Layer 9 of a small transformer language model trained on English Wikipedia (14 layers, counted from 0, width 128).
A neuron adds its activation times its output weights to the MLP's output. To switch it off is to set its activation to zero at one token and run the rest of the model.

Output weights of the MLP neurons that the questions are about. A number n stands for n times 0.015.
n9: 7 2 -1 25 -8 12 -4 26 -17 15 -5 9 2 -39 -13 -2 13 14 -14 14 -5 -8 16 -10 10 25 -14 4 -13 9 46 -21 13 -1 -22 25 19 -21 -4 -40 9 -3 -22 -40 -11 -18 -13 19 36 -11 6 -17 -5 -13 32 -5 -24 3 1 -17 45 11 -10 23 19 -20 -22 11 -10 13 -10 -11 -31 -28 15 10 7 -13 -14 -22 7 -15 0 15 26 -18 7 7 -28 30 -31 -5 13 15 -12 18 -8 4 37 -3 -1 13 -20 24 12 -22 -24 7 22 -10 9 -13 15 7 12 -42 10 -17 4 15 29 -7 -21 20 -15 -9 2 2
n35: -17 -2 -19 -26 -5 5 17 -16 -2 -10 6 -5 -12 4 -27 14 15 17 25 -5 0 9 -8 27 23 -25 28 -9 11 -2 -11 34 -5 -26 -1 12 -6 -38 -2 -5 3 1 -21 -18 -3 0 5 0 -3 -10 -22 14 -8 -22 17 32 14 -4 25 -6 -25 -19 -27 -9 29 28 13 30 -14 37 5 -7 -11 -13 13 -33 -5 18 3 24 30 10 5 3 -27 -35 8 -17 -7 -6 -9 -30 21 -8 1 36 -11 6 25 20 -1 -19 -4 -4 15 -6 10 9 -3 17 -10 -6 5 -12 -18 13 -16 -7 -14 -12 5 -26 3 -21 -14 -12 -21 8
n51: 28 20 7 -38 -6 2 18 2 -42 -16 -19 4 -14 -14 22 -8 -1 22 28 -52 -7 2 21 9 -17 37 -10 -15 31 45 -19 -24 -30 -30 12 -6 -30 7 43 -6 17 8 20 30 29 6 1 -8 -19 12 16 -14 0 -16 -10 4 29 -7 13 -15 55 -39 -14 27 6 -5 -48 -72 40 -51 -8 1 -2 4 6 9 -20 -17 -35 -20 25 36 5 -30 5 -36 -77 -17 23 -15 12 -2 5 -2 2 93 25 14 -1 1 4 2 1 31 -5 20 6 -19 23 20 -54 -20 29 -14 -32 42 15 54 -2 2 10 5 10 11 -8 -8 -13 -32
n65: -40 -18 18 50 10 20 32 -17 -3 13 -25 -23 7 12 -29 21 -1 24 18 13 51 -10 -15 -15 42 -18 17 18 -6 14 5 14 -32 -1 -7 -21 -10 20 8 -40 0 -7 49 25 19 13 -27 13 -8 -9 -9 17 24 -29 -14 0 -32 -3 33 -14 -45 -21 2 8 -18 -46 9 28 -22 -6 13 11 10 7 -15 -11 6 18 -2 -28 12 23 7 -34 67 -8 24 -14 27 -3 6 26 -19 8 -59 -6 -19 -24 -4 -1 -10 -18 13 41 15 53 -3 -3 -35 11 -30 -7 2 -25 -40 -21 -25 -21 0 37 29 -20 23 -19 -4 1 5 17
n163: -19 -2 -38 -10 -10 -10 2 22 15 -3 10 27 0 4 -22 8 -3 -8 2 31 -23 -32 14 -42 4 13 -24 -6 15 25 12 6 -5 -21 9 3 18 3 3 -10 -16 34 27 -22 -13 -6 2 -18 -51 18 39 -2 -1 -20 18 -33 -14 -7 -31 17 -7 -25 33 -38 16 0 30 -9 22 13 35 4 5 -49 -12 -6 -3 15 24 -10 33 29 3 -13 -7 23 15 12 1 5 6 1 4 -30 40 37 -10 -4 -39 -11 4 5 -3 -20 9 -6 5 40 49 -30 10 21 10 -13 -38 -26 -30 13 28 23 -13 46 -6 -60 -4 5 -28 -11
n196: -27 8 13 27 49 -5 -30 14 -15 -1 22 24 -1 13 -3 5 -5 15 20 -4 10 18 2 -6 -6 21 17 31 -25 24 -8 10 2 -31 17 34 8 8 29 18 -43 -20 26 -17 -31 33 -13 -34 8 13 11 -5 3 -5 2 1 -4 -13 19 17 5 -23 9 28 26 -9 16 -9 18 1 5 -13 -27 -2 -10 -7 -16 2 -7 -12 9 6 17 6 -27 23 29 9 -2 9 -9 20 27 -19 2 31 -9 21 -15 10 -9 10 6 10 4 7 -15 4 7 3 1 13 -5 -19 -20 4 4 6 -13 -16 -5 -5 17 -2 3 -6 -12 20
n220: 28 -2 2 5 -12 2 12 -18 -11 -18 5 9 -25 -11 -5 -3 -8 -20 -16 14 -14 31 12 20 -11 5 -9 -1 -1 12 5 -31 -2 -10 4 5 -3 2 8 10 -19 11 -17 -15 11 17 -3 -7 2 8 11 10 -18 2 -12 -34 5 -5 18 3 15 13 18 7 31 -13 -21 -33 37 30 3 -5 -10 -3 5 27 2 -6 14 3 4 9 -14 -5 -12 9 5 9 -28 28 22 0 -10 23 -2 -19 3 -19 -15 -11 12 -3 2 -13 -34 -17 33 -2 15 -4 1 8 -18 -14 2 18 12 -8 -18 6 -30 -7 -17 -5 18 -14 -21 -30
n266: -5 -20 20 35 -11 52 11 -57 -16 11 -5 -10 2 -1 3 -10 -24 -28 -4 -11 1 13 5 -10 29 -1 10 -5 10 -2 -32 -7 15 -35 -15 -10 -14 -2 10 -29 36 -6 25 -8 9 10 8 -1 -6 -3 -3 -18 29 -54 53 -29 -1 -26 23 54 -1 6 14 27 14 -13 23 -8 -14 12 1 -42 25 -15 -35 0 23 -13 -15 11 -13 -6 12 3 18 -38 -20 -28 5 -15 -22 -13 -20 -18 0 1 -3 24 -19 35 -6 36 -36 39 -3 -16 -24 -48 1 14 -3 -16 35 24 47 -23 6 1 4 -14 7 -3 -40 14 -12 29 -15 24
n302: 5 32 44 -14 6 -44 1 41 -9 -5 -6 -26 -8 36 0 -5 17 9 -6 -17 24 -22 -1 8 -4 -4 -21 -15 -48 7 24 -36 -35 27 6 -11 -6 -23 17 -18 -14 -16 2 22 -16 -4 1 -2 -27 7 -2 11 32 13 -13 -68 -26 9 -8 -5 1 1 34 -5 16 -13 -16 17 -2 8 22 2 19 21 13 -1 1 -6 -32 -28 6 0 -19 -12 8 10 1 24 -15 18 5 -9 -2 59 -13 2 -4 -25 -2 34 10 21 10 20 -47 -17 55 -7 -6 25 20 13 -12 19 -10 -19 -18 -12 -19 -8 -11 -14 -17 1 0 -13 -26 -2
n306: -8 -16 4 -34 6 -26 -5 30 -26 2 -5 -27 6 43 -17 -24 23 9 19 -2 -33 -30 -7 15 23 3 -49 -17 5 -3 -1 -21 -6 -7 28 45 21 -32 54 2 -3 36 -10 -5 16 47 -27 4 4 -24 25 7 -16 -10 -9 -46 -35 -30 14 -56 16 -25 -4 -19 1 10 14 -8 -11 -8 -32 14 -1 2 -20 -3 1 -25 -11 -7 19 -22 8 40 -30 -23 38 12 -30 3 12 2 -38 10 -17 34 70 -21 -15 23 12 -4 1 -5 7 -4 30 1 -7 -30 -4 -21 -25 -22 -5 35 -22 -21 5 10 -3 39 17 3 10 13 -23 -3
n324: -20 3 18 -1 -18 27 8 -10 -59 0 -8 -56 26 -3 -9 -16 8 -26 -10 -34 -15 33 -10 -19 -4 23 -22 20 1 -49 16 30 36 6 34 -27 13 36 -1 -19 -3 -45 -20 -32 49 15 -40 23 -32 16 7 1 31 -9 -16 -20 -13 21 -7 16 -7 11 2 24 8 30 -19 0 3 0 -10 18 -6 0 -14 2 -40 -20 -13 -6 35 35 45 -5 15 -14 22 12 -19 30 1 -42 -1 -13 20 -34 6 -8 9 19 -33 -5 32 -4 -24 -23 25 4 10 -7 -10 -33 -59 27 15 8 0 4 15 39 41 45 -19 25 9 -7 -1 20
n329: 11 30 14 -9 16 -40 -21 -3 6 12 8 -31 -11 4 12 -7 -11 -27 2 -2 -12 30 1 4 -27 -20 -11 -59 -3 22 24 40 -24 29 35 -1 -19 42 -51 4 11 -1 -4 -26 9 -8 17 5 -51 36 -20 23 -11 10 2 0 9 5 20 -1 -13 -15 15 24 -20 8 -24 1 28 4 -11 4 -11 57 12 13 -3 4 0 57 -11 -16 -27 -17 7 -36 -43 -37 12 12 -17 -22 -2 -11 -3 28 -14 6 9 12 -22 4 -37 -23 -5 2 -5 -20 17 1 9 3 -7 8 12 2 4 -19 -23 -3 22 1 5 13 15 -38 0 14
n363: 5 -26 7 13 -5 3 22 22 27 -2 31 21 9 -13 -5 6 5 -9 18 -11 0 5 8 2 -13 10 -14 14 -5 20 -9 -21 -6 17 9 -2 26 3 1 -13 -7 -9 19 -5 -3 -3 -19 13 -3 3 -24 -17 -2 -7 -1 14 22 2 -15 -11 32 0 8 6 5 -38 -26 -9 13 6 21 1 10 -2 6 23 -1 -29 -26 10 -20 0 -10 -16 17 26 15 30 -3 -5 7 -13 9 10 2 -4 19 -18 -18 4 -3 16 8 10 -10 -37 -19 3 14 -38 -6 -4 -15 -15 19 -11 11 -33 0 12 19 3 -20 1 5 3 11 -22
n427: 18 -11 -27 -8 -33 4 -28 22 19 -8 -29 15 -3 2 13 3 27 4 -30 -32 15 -21 -29 20 21 -4 -1 9 0 -3 -7 6 14 8 -17 -15 7 5 -4 3 -16 0 14 32 42 2 29 -10 -7 -22 0 7 19 -8 18 -1 -48 -9 21 -11 4 -31 0 -9 9 -4 14 17 13 -23 12 7 -10 -5 14 -24 -10 6 -5 11 4 20 6 2 7 2 -9 -36 1 44 3 12 -5 -7 -4 1 -13 -16 29 -8 -3 19 -22 29 -10 23 -7 -9 -4 -8 -11 -8 -2 -4 0 -8 19 -2 20 2 -9 -12 18 -11 12 -20 -39 -16
n464: -50 23 1 13 33 -2 -5 -13 4 -5 30 -5 20 -32 -5 6 16 -44 15 8 -2 -16 8 -39 41 21 3 -1 16 -6 -4 55 -1 12 -5 -14 -3 -29 -12 -20 7 -38 -10 -22 -44 21 0 -3 -26 16 41 -1 6 -1 33 -3 13 -19 -3 9 11 7 -28 -14 -7 -7 12 13 18 28 8 -12 6 -58 -37 -30 -5 21 -43 -13 1 -4 8 16 -41 -12 16 1 22 3 5 11 2 -10 -12 -64 4 20 -35 11 -1 -15 5 20 -5 7 19 -7 -9 39 -41 -7 7 27 -9 15 -17 -24 13 2 35 -8 -23 26 32 10 -14 -21
n488: 7 17 17 3 16 -4 -5 22 8 12 -34 -59 11 33 -7 20 -41 -42 -25 -2 4 -38 -34 -15 -20 -12 -6 -38 21 3 -25 -42 -21 -8 43 6 -12 -8 -52 -32 46 4 -33 -10 17 17 40 27 -38 16 1 -6 -8 11 -12 -15 -30 -6 3 42 -39 -6 14 6 2 -5 -25 22 -21 12 -18 24 47 0 38 19 6 -27 26 44 -13 -17 -15 -14 11 -30 -7 12 43 32 23 -36 0 22 15 21 7 17 6 2 -4 3 -14 13 -23 -22 17 4 -2 27 -13 33 -4 31 6 -25 40 13 -14 -12 -22 -3 -16 11 3 -22 21 -24

Each question names a token from some text and the token that comes next. It shows the activations a of the neurons there, in the order above. A number n stands for n times 0.053.

Then comes g, the gradient of the next token's log-probability with respect to the MLP's output, scaled to length 1. A neuron's effect is roughly proportional to its activation times (output weights . g). A number n stands for n times 0.0041.

"n", then "ly"
a: 0 0 0 0 0 64 0 35 0 0 0 0 0 0 0 -1
g: -25 -31 -23 9 -49 26 8 -16 8 8 7 -4 -3 19 15 9 17 1 3 -20 -38 -27 24 -21 27 -30 -27 -3 26 -8 -5 -1 0 -25 -45 -14 6 -6 24 3 21 22 61 0 4 -5 9 -37 -4 -17 36 -10 22 -26 22 34 28 3 1 -14 23 -33 -9 -14 -27 23 4 -21 30 -2 -16 -48 -2 33 2 -21 25 -18 -39 23 -17 12 20 -31 -10 -32 17 13 10 -1 18 37 -11 44 2 -15 2 -5 -8 4 23 13 -32 -2 14 -11 -19 -15 -5 13 -34 -17 16 28 -25 13 -14 15 7 19 8 12 47 35 10 -6 -30 2
Which neuron, switched off, lowers the next token's probability most? n266

"C", then "all"
a: 4 0 -1 -2 0 5 36 0 93 21 51 0 0 0 0 0
g: -25 5 24 -30 1 4 14 -4 -39 -17 17 -6 25 1 23 -19 -5 10 33 8 0 -31 -9 -42 2 -11 -26 -28 10 -18 28 -9 16 11 -2 13 -14 -1 -4 -8 28 4 21 16 44 -31 35 2 -39 1 4 -3 11 16 20 -45 -9 0 -11 19 -17 29 -17 17 31 -41 -14 -4 23 10 45 -7 44 5 19 -5 -10 -33 -34 18 -10 29 2 -22 -33 -19 -10 2 -6 36 -16 1 19 17 -16 20 33 49 -23 -4 -7 18 23 -8 24 1 -26 -13 -13 9 25 -10 -2 -8 -46 -10 -12 -32 -20 38 -59 -7 25 3 13 1 7 2
Which neuron, switched off, lowers the next token's probability most? n302

" Pe", then "op"
a: -3 -3 0 0 -1 0 -1 -2 0 38 0 0 -1 0 0 0
g: -27 -9 -57 27 38 3 -5 -19 -3 -2 30 -38 12 -46 -11 -18 3 9 14 24 21 -11 -9 7 -27 6 5 -5 -21 19 -14 20 -35 15 5 42 -35 -11 1 -7 -31 -32 15 -18 -20 42 11 -12 -11 -15 35 -7 -24 22 -1 -8 -8 -12 21 2 19 -15 -18 -26 -1 8 1 -13 34 36 -31 8 20 -20 8 7 -1 -7 4 -4 46 14 -34 -13 25 8 36 22 -5 0 21 -7 34 23 -37 8 -22 22 16 8 -25 -3 -26 -4 -22 -6 -9 -36 6 -6 17 -14 -1 10 21 41 -4 -56 9 9 -30 13 11 25 14 23 -11 40
Which neuron, switched off, lowers the next token's probability most? n306

"s", then "ide"
a: -3 0 -1 41 57 4 0 0 25 0 10 -1 23 0 -3 0
g: -4 -38 -14 21 -11 -2 22 24 -16 -2 -19 23 2 30 -12 15 1 32 -12 -8 5 -11 -36 0 26 19 -33 6 6 9 1 -19 5 -27 -10 -36 19 16 -14 -15 4 5 52 14 7 -29 24 27 10 22 -45 1 -11 -35 -52 -7 24 -22 2 8 35 -26 5 -31 -2 -5 44 42 36 -6 11 13 26 -24 11 45 -35 13 20 32 -6 14 -25 16 -25 -5 14 16 -2 30 -2 -1 -33 -5 -26 -15 -35 -30 13 1 -4 4 -30 -14 -17 -5 -1 -4 -21 -8 36 27 13 -13 -14 7 -31 2 23 -17 11 34 37 -12 -13 -30 -7 4
Which neuron, switched off, lowers the next token's probability most? n163

"ze", then " of"
a: 80 0 53 0 0 0 1 -3 0 62 -3 -1 0 -1 0 0
g: -31 30 18 11 3 -12 9 10 -34 0 5 26 21 12 -13 -24 42 3 -17 14 -21 11 -20 -15 16 -6 -13 -32 -12 7 5 24 3 -9 -10 44 -16 -25 22 44 -4 -11 32 30 24 15 -41 33 -14 -5 -25 0 30 -24 -18 34 11 -28 13 18 -4 -29 16 28 28 -8 18 -35 -25 -28 10 -14 -10 -25 -8 3 7 0 8 -3 10 29 20 -43 -1 -19 -58 2 28 -50 -11 10 9 18 -5 -1 19 -19 -32 -16 4 23 18 -2 31 -19 -27 38 8 4 -23 -24 2 4 -1 -26 -19 16 -2 28 -31 13 13 -40 -4 30 12 16
Which neuron, switched off, lowers the next token's probability most? n51

"ta", then "les"
a: 0 0 0 0 0 32 44 0 0 0 0 0 -3 0 0 0
g: -45 -39 0 -14 -3 9 11 7 -6 10 27 -5 -37 -27 -20 18 -12 14 29 -5 -21 -32 26 9 32 29 -2 -38 11 -6 0 71 26 -32 -7 -7 12 -28 24 28 -17 23 7 -8 -28 20 -17 -7 -7 -8 47 -50 32 -23 17 -9 -1 18 -13 -21 -12 -12 9 -20 -16 20 -2 3 22 11 -24 -34 -12 5 -4 -28 -45 5 -24 8 -26 -4 31 26 5 -22 17 41 -7 12 7 7 -15 9 -15 -6 11 15 -18 8 34 16 -13 5 -13 -9 -2 12 -2 16 16 -20 -31 7 -15 29 -2 33 -8 -17 -2 16 24 28 39 -31 -22 23
Which neuron, switched off, raises the next token's probability most? n220

"u", then "ff"
a: 0 0 0 0 -1 15 7 0 4 0 0 0 0 0 0 -3
g: 16 7 -20 -1 -16 -19 4 -18 11 -19 -8 -17 -17 -3 11 -14 -36 2 22 -27 26 -6 -14 17 1 13 -18 12 16 -16 -25 9 28 12 6 -11 10 -14 11 39 -24 -11 28 28 -55 39 30 -3 28 -10 -23 -9 40 8 -19 -4 25 7 -16 -3 -11 10 38 -24 -7 11 9 -44 -6 9 -23 4 8 5 -39 35 10 10 -31 -5 7 7 26 25 28 20 43 41 -19 -19 11 -3 -1 2 0 -8 -18 -5 -43 14 21 -14 -20 -34 -1 17 15 30 -29 26 -20 42 27 -27 10 -9 12 -24 -1 -23 -44 -7 10 -60 18 -16 0 23
Which neuron, switched off, lowers the next token's probability most? n196

" after", then " their"
a: 0 0 0 -1 -1 0 -2 -1 -1 -2 0 24 49 6 -3 0
g: 7 -3 27 0 10 -4 30 -1 -20 -31 56 21 -3 -17 -10 -6 26 15 22 -1 -9 -20 6 -2 15 14 33 -36 29 -27 -1 46 -36 -12 -67 0 9 1 28 3 19 -8 20 18 -17 9 -33 -7 -12 2 0 -8 25 9 24 0 -19 -9 -28 19 7 0 -17 -9 2 35 9 -20 -2 -28 -24 -28 -39 -17 7 -13 7 -19 1 -18 -22 -28 -16 10 -1 -20 8 -24 -18 31 19 14 -27 -9 14 -28 -26 -1 9 -3 -23 58 -4 31 -29 -47 47 18 -10 3 8 -7 -10 30 19 -4 6 -18 17 19 38 -24 26 30 3 3 -9 21
Which neuron, switched off, raises the next token's probability most? n329

",", then " It"
a: 0 0 -1 0 -1 0 0 -2 0 0 0 -3 45 4 -2 0
g: 63 28 29 -45 39 -15 -19 31 -4 25 3 0 10 -20 1 -15 -18 -5 -1 14 1 37 16 28 -10 -56 11 18 7 -4 -30 7 -1 6 11 -15 -8 5 -24 21 18 23 4 -15 6 -5 -2 0 -1 -1 -4 -34 -34 -24 58 -3 -4 -14 -15 16 -15 13 3 -19 1 6 -32 -14 -11 9 -34 -17 -18 23 17 14 15 -6 -11 -12 -46 1 -15 21 -28 6 14 32 7 -25 40 -33 27 -22 14 -24 35 -36 -8 13 22 0 1 -25 36 -16 -7 -32 22 -12 -12 6 -25 3 32 45 10 -7 -11 -20 2 6 -28 17 -2 -23 25 25
Which neuron, switched off, lowers the next token's probability most? n363

"m", then "st"
a: 0 0 0 -2 0 38 0 0 -2 -3 -1 0 44 -3 -1 -2
g: 37 -32 20 -19 17 -1 3 21 21 -5 -26 -24 41 -22 -20 -15 -6 -43 27 -3 -24 -37 -15 0 17 -37 -36 -19 59 -35 1 -33 -26 7 -23 -18 19 -2 -7 -26 -19 7 2 53 22 -30 -2 -11 23 31 -9 -7 -21 10 17 -8 8 21 -5 31 -37 15 -3 -9 8 9 3 -21 6 -2 -18 -17 1 -10 9 20 31 14 -16 -18 -5 -32 -21 23 -24 4 -1 -38 11 -10 11 -8 21 18 20 -32 17 -3 1 18 9 13 -25 31 -7 18 18 -1 -35 -22 -4 25 28 23 -4 -18 16 -5 10 36 47 11 17 37 19 -24 -6 9
Which neuron, switched off, raises the next token's probability most? n196

" No", then " De"
a: -3 0 0 0 -3 -3 0 0 0 0 0 -1 22 0 -3 0
g: 32 11 23 -23 -6 -6 18 28 -4 27 -25 -13 33 10 -21 34 -16 -4 -4 12 -14 7 -61 8 11 -6 9 22 -33 39 0 -12 35 31 30 -42 -9 -23 -4 -17 24 6 3 1 4 -15 2 -11 -4 8 -32 7 -36 6 39 0 -17 -1 12 29 -36 -54 11 -32 13 2 -9 8 -26 0 -2 -6 43 -47 -7 13 21 -11 8 4 4 2 1 35 -39 -33 10 31 16 -5 13 -41 44 10 -5 15 9 -3 6 17 -41 -2 25 -30 -39 3 -3 0 7 -27 -17 -1 6 5 32 14 15 -27 10 19 -4 -10 -20 -5 -12 -19 29 8
Which neuron, switched off, lowers the next token's probability most? n363

" 100", then " Mo"
a: -3 0 0 0 -1 -3 -3 -1 0 29 0 0 4 0 -3 0
g: -21 19 14 4 5 -26 -19 30 16 14 -5 11 -1 66 -8 25 4 4 39 13 41 26 -6 35 3 -32 -15 8 -3 -8 -13 -37 -11 51 19 -2 11 -11 -23 -2 26 32 -14 -26 0 14 5 -16 18 -5 32 25 -47 2 18 29 19 -25 -44 10 -21 -35 -41 8 -4 -17 -11 16 -32 -11 -4 -33 -4 -36 -3 5 9 -12 4 19 -32 -4 7 5 -19 8 2 25 24 -17 24 -1 17 -7 54 16 22 -20 6 3 -15 4 16 2 19 6 -28 2 12 -51 6 -1 1 -12 25 -30 7 -26 -1 -19 -29 -19 -26 -12 -36 4 19 4
Which neuron, switched off, lowers the next token's probability most? n306

" in", then " 2005"
a: 0 -3 0 -1 -3 0 -3 -3 -1 -2 0 0 -3 -3 35 -2
g: 19 -12 -54 12 -17 29 -2 -42 -8 37 35 14 -10 -41 30 -27 7 -12 30 2 7 10 -24 17 2 -12 30 20 6 -7 28 -6 9 -17 15 -45 14 -18 12 -47 1 -9 0 32 -13 18 8 29 25 8 22 -19 9 -40 23 -7 29 -7 8 20 -19 -12 -12 6 13 35 -23 -5 8 -5 -5 43 9 4 -40 31 8 5 -8 -20 10 -9 -43 34 -4 11 -1 -15 32 -5 0 -22 8 -2 -16 -3 -14 4 -1 -48 -1 4 -16 -19 -27 -4 -56 -2 1 35 7 -10 -37 19 -7 16 26 26 20 19 13 22 2 4 0 -43 -29 -9
Which neuron, switched off, lowers the next token's probability most? n464

".", then " In"
a: -1 -3 0 -1 0 0 -2 -2 -1 -2 0 70 18 35 0 -3
g: 16 28 -33 -8 14 -16 -17 93 8 7 -17 -15 21 33 12 27 -20 21 65 -1 -2 -2 -14 5 17 0 -2 -32 -9 -2 1 2 -31 -9 -1 27 5 -7 2 -30 2 5 -3 -13 9 37 26 -1 -20 -8 -6 -6 10 -26 10 -3 9 -29 -4 9 16 1 -4 -4 11 -28 -4 22 -47 8 -7 -2 -35 19 -30 0 -13 -6 12 17 11 15 2 -11 11 2 27 16 23 2 46 -21 8 -38 -30 -26 29 -7 2 9 -13 39 2 -43 -7 4 -23 -20 43 -4 -10 -4 31 -42 11 12 21 -13 -42 -26 -13 -31 2 3 4 7 -29 10
Which neuron, switched off, lowers the next token's probability most? n329

" St", then "ra"
a: -1 0 0 -3 -1 -2 3 0 0 0 -3 -2 34 0 0 -1
g: 14 -23 9 31 -1 -1 -24 -13 -8 -11 -19 7 -67 14 33 12 27 21 30 -6 4 8 1 -13 21 39 0 -25 24 -10 -10 0 30 -7 -40 -5 -2 25 -24 48 -26 13 16 -1 11 9 0 21 -16 12 -2 44 -5 -27 14 14 -11 14 -22 25 -3 -13 25 -17 -11 0 -17 8 11 35 -22 -14 -6 -2 -15 9 27 33 -2 -35 30 -6 24 15 -16 -32 9 -10 -15 -42 -18 -49 -11 2 -26 25 3 -35 -35 -10 7 -42 -8 35 -22 -35 50 22 0 25 19 1 13 10 -10 -2 15 -45 -22 7 29 5 10 -9 -4 -12 -4 -2
Which neuron, switched off, raises the next token's probability most? n363

"en", then "ed"
a: 83 0 -3 -1 0 0 -3 -3 0 0 0 0 15 -3 0 0
g: -8 -24 6 -17 34 -48 4 19 -31 3 -3 16 -7 -28 63 -5 24 5 6 -43 -13 15 24 -10 -6 6 19 17 -48 -20 4 -8 4 14 -8 -11 -4 -3 -26 -30 30 0 -36 -34 -20 18 21 12 25 -23 3 3 12 -8 -10 26 -26 6 8 -2 10 3 -13 -39 23 23 -23 -4 -1 2 32 17 -26 8 4 8 23 32 22 -3 21 22 -6 -22 19 -1 34 13 20 -8 5 -21 4 20 13 39 17 21 -42 21 -9 8 -55 31 2 -23 -24 -3 -5 0 -17 -39 18 -28 20 -11 4 -65 5 -14 7 0 35 -11 -14 23 2 8
Which neuron, switched off, lowers the next token's probability most? n9

" 13", then " September"
a: -1 0 0 0 -3 38 -1 -2 -2 0 0 0 -2 0 25 0
g: -14 16 11 -6 -1 -10 1 -17 13 29 12 -13 45 47 40 49 8 7 -11 -33 -14 11 -2 -24 2 18 39 16 -41 -24 -8 20 8 5 3 0 54 -13 -24 15 -2 -14 12 -1 7 15 1 6 9 -3 26 -31 -23 -6 14 5 28 -6 -43 17 -21 13 -15 -11 13 -8 -37 30 -26 20 23 -25 -1 -26 -28 15 4 -11 17 -14 -2 15 -45 -16 -23 -13 -1 -3 8 39 -8 -2 24 13 23 -20 -31 10 -15 -1 -29 40 10 36 -52 18 7 2 -37 -34 -3 -22 17 4 -23 -17 7 4 28 -30 -4 18 -26 -18 25 18 -26 -9
Which neuron, switched off, lowers the next token's probability most? n464

"der", then "ick"
a: 0 0 0 68 0 -1 0 -2 0 0 0 -2 0 -3 0 18
g: -25 32 31 -25 -15 -6 -36 14 0 22 5 -24 -4 -9 -7 -13 -45 -7 32 -37 30 9 -10 -17 2 -30 -9 7 -8 -9 50 -23 29 -17 3 23 27 41 -13 -14 8 21 29 18 26 0 3 16 42 -4 -25 -19 -40 10 -6 -10 33 8 30 6 26 24 -23 -1 -42 -8 6 2 7 17 41 -10 23 -7 -10 18 -11 39 -12 24 -8 16 -5 -32 29 8 -11 0 -1 17 16 14 20 -50 -3 2 19 -28 -16 -2 7 -15 -9 20 24 20 10 -19 -29 -35 -18 20 -37 -25 -1 13 -18 24 7 -18 -19 13 3 -42 -8 -31 8 -33
Which neuron, switched off, lowers the next token's probability most? n65

"al", then " c"
a: 16 0 0 0 22 0 -2 0 0 -3 -1 -2 -2 1 0 -2
g: 24 -14 -8 -4 15 -8 25 1 23 18 -2 -23 35 -4 -9 -25 -17 -2 13 -12 17 -7 -44 -7 -3 0 -16 5 -13 -64 -27 2 23 -15 10 -28 17 -14 -28 -11 5 20 -20 12 11 11 19 -14 30 -55 -21 -5 24 -13 21 12 25 -7 -25 -4 24 24 -2 11 -37 -3 -13 39 -14 4 26 -30 -19 21 19 -10 24 1 47 -19 6 16 -20 -31 3 10 -12 -39 28 15 2 -6 40 18 8 36 -12 5 -4 14 -42 14 2 37 10 -5 -8 -46 -4 -42 34 -35 -3 -9 27 -18 11 -21 15 34 -6 -13 4 46 -10 14 4 -7
Which neuron, switched off, raises the next token's probability most? n163

"67", then " "
a: -3 0 -2 0 13 0 -2 -3 0 -3 -3 -1 0 47 0 0
g: 27 -4 8 23 11 -7 -25 35 26 -14 -15 15 43 4 29 25 -26 18 -17 22 15 36 -37 -7 -36 11 -59 7 22 12 -5 19 13 2 1 36 39 -43 -19 11 -7 -18 0 -14 14 -29 30 -2 -10 7 3 -3 4 -16 -12 15 -21 -16 -30 25 -12 37 -15 -8 -12 -25 44 5 -20 -58 20 14 -9 -3 -20 -22 14 1 21 14 7 -34 0 6 5 -17 1 25 1 3 9 11 6 -17 -21 10 9 1 35 -13 -60 -25 5 -17 10 -10 3 5 15 -13 -25 31 2 32 18 2 2 -4 -20 -29 -12 -20 -23 -2 33 31 -47 1
Which neuron, switched off, lowers the next token's probability most? n427

"t", then "ill"
a: 2 0 0 -1 0 30 25 6 0 0 0 0 -1 0 0 -1
g: -25 -7 16 -25 -20 -11 15 38 -4 3 15 -2 23 17 40 -79 28 10 24 -3 -24 -17 29 16 14 -1 -2 -17 -30 -38 23 25 -5 -14 14 -9 5 2 17 -24 18 -31 18 23 5 -12 -6 10 -2 -17 -11 5 -17 -11 -11 8 -21 12 11 -1 12 -6 -13 6 -33 -21 -13 -2 7 39 3 -7 -17 20 34 19 -32 -30 13 14 -11 29 19 1 30 4 10 5 20 16 -6 -8 -17 39 7 -9 4 -13 4 27 45 -7 0 -30 24 -81 -19 4 -13 22 4 -22 -15 0 -42 27 10 -36 -12 7 33 -31 12 27 5 -23 -18 -1
Which neuron, switched off, raises the next token's probability most? n196

"or", then ","
a: 0 0 0 -1 0 -3 29 0 -2 0 0 0 -2 -1 0 0
g: 11 -5 15 10 -30 -8 26 -44 6 10 -48 22 -29 -16 0 -1 22 -41 -3 25 -17 -5 -2 -8 -9 11 -3 46 -4 6 29 -4 -32 -45 5 -1 24 5 -14 6 16 52 13 -13 -5 -8 -2 -23 11 -13 6 -13 11 -17 -1 4 4 10 12 1 29 -21 -36 8 13 24 -43 0 28 34 -2 37 -19 -17 -40 20 -14 13 51 -3 23 3 -39 -6 22 -36 18 -27 -9 8 -5 20 7 -5 3 30 3 5 11 31 18 -38 -9 2 -28 27 -9 3 -39 -21 -7 24 13 -4 -36 -22 -16 0 -4 19 -39 -25 26 18 43 -12 21 17
Which neuron, switched off, lowers the next token's probability most? n220

" &", then " District"
a: -3 0 0 -1 0 0 33 0 0 -2 0 -1 12 -3 0 -3
g: 28 -44 -28 48 -2 -2 8 -45 -8 -3 -8 40 -11 -32 -8 17 -16 20 -5 37 7 24 -16 0 16 -16 -3 14 -13 16 11 -9 -3 -12 2 -34 4 -1 4 5 -4 -16 38 9 8 4 1 18 5 44 -6 61 1 -5 -32 18 5 -10 -8 -21 43 -40 -13 3 10 4 16 -16 24 23 1 11 7 -27 -32 -24 31 -1 29 -16 47 -21 -22 16 2 4 -22 -5 13 14 -42 11 5 -50 -10 2 -14 1 8 16 -1 -1 -4 -27 1 -1 2 -16 -31 14 -8 -16 5 40 4 9 -1 13 -11 51 4 -12 13 -12 21 -45 -58 -13
Which neuron, switched off, lowers the next token's probability most? n220

"\n", then "\n"
a: -1 0 0 -2 0 -3 0 0 0 -1 0 -1 17 25 -1 0
g: 4 21 -15 -18 -2 -39 3 -24 -25 -23 19 3 27 38 -5 -20 -18 2 -12 -1 -31 29 9 5 -18 -8 -2 4 -32 13 -12 18 0 16 64 -21 39 -28 -39 -13 21 -18 29 2 19 -31 -7 -23 -11 27 -6 -14 13 7 -10 4 -27 25 -11 -44 -5 14 48 10 7 -8 7 16 9 2 12 -10 48 21 13 -7 -17 12 -12 -11 -9 29 1 14 5 14 -61 23 13 12 -36 1 38 -2 30 9 6 -24 -22 -6 26 -16 11 -31 49 37 -18 -9 -8 -19 8 -5 6 -15 -3 2 30 -43 19 1 -1 -33 -11 14 13 -21 -31 10
Which neuron, switched off, lowers the next token's probability most? n363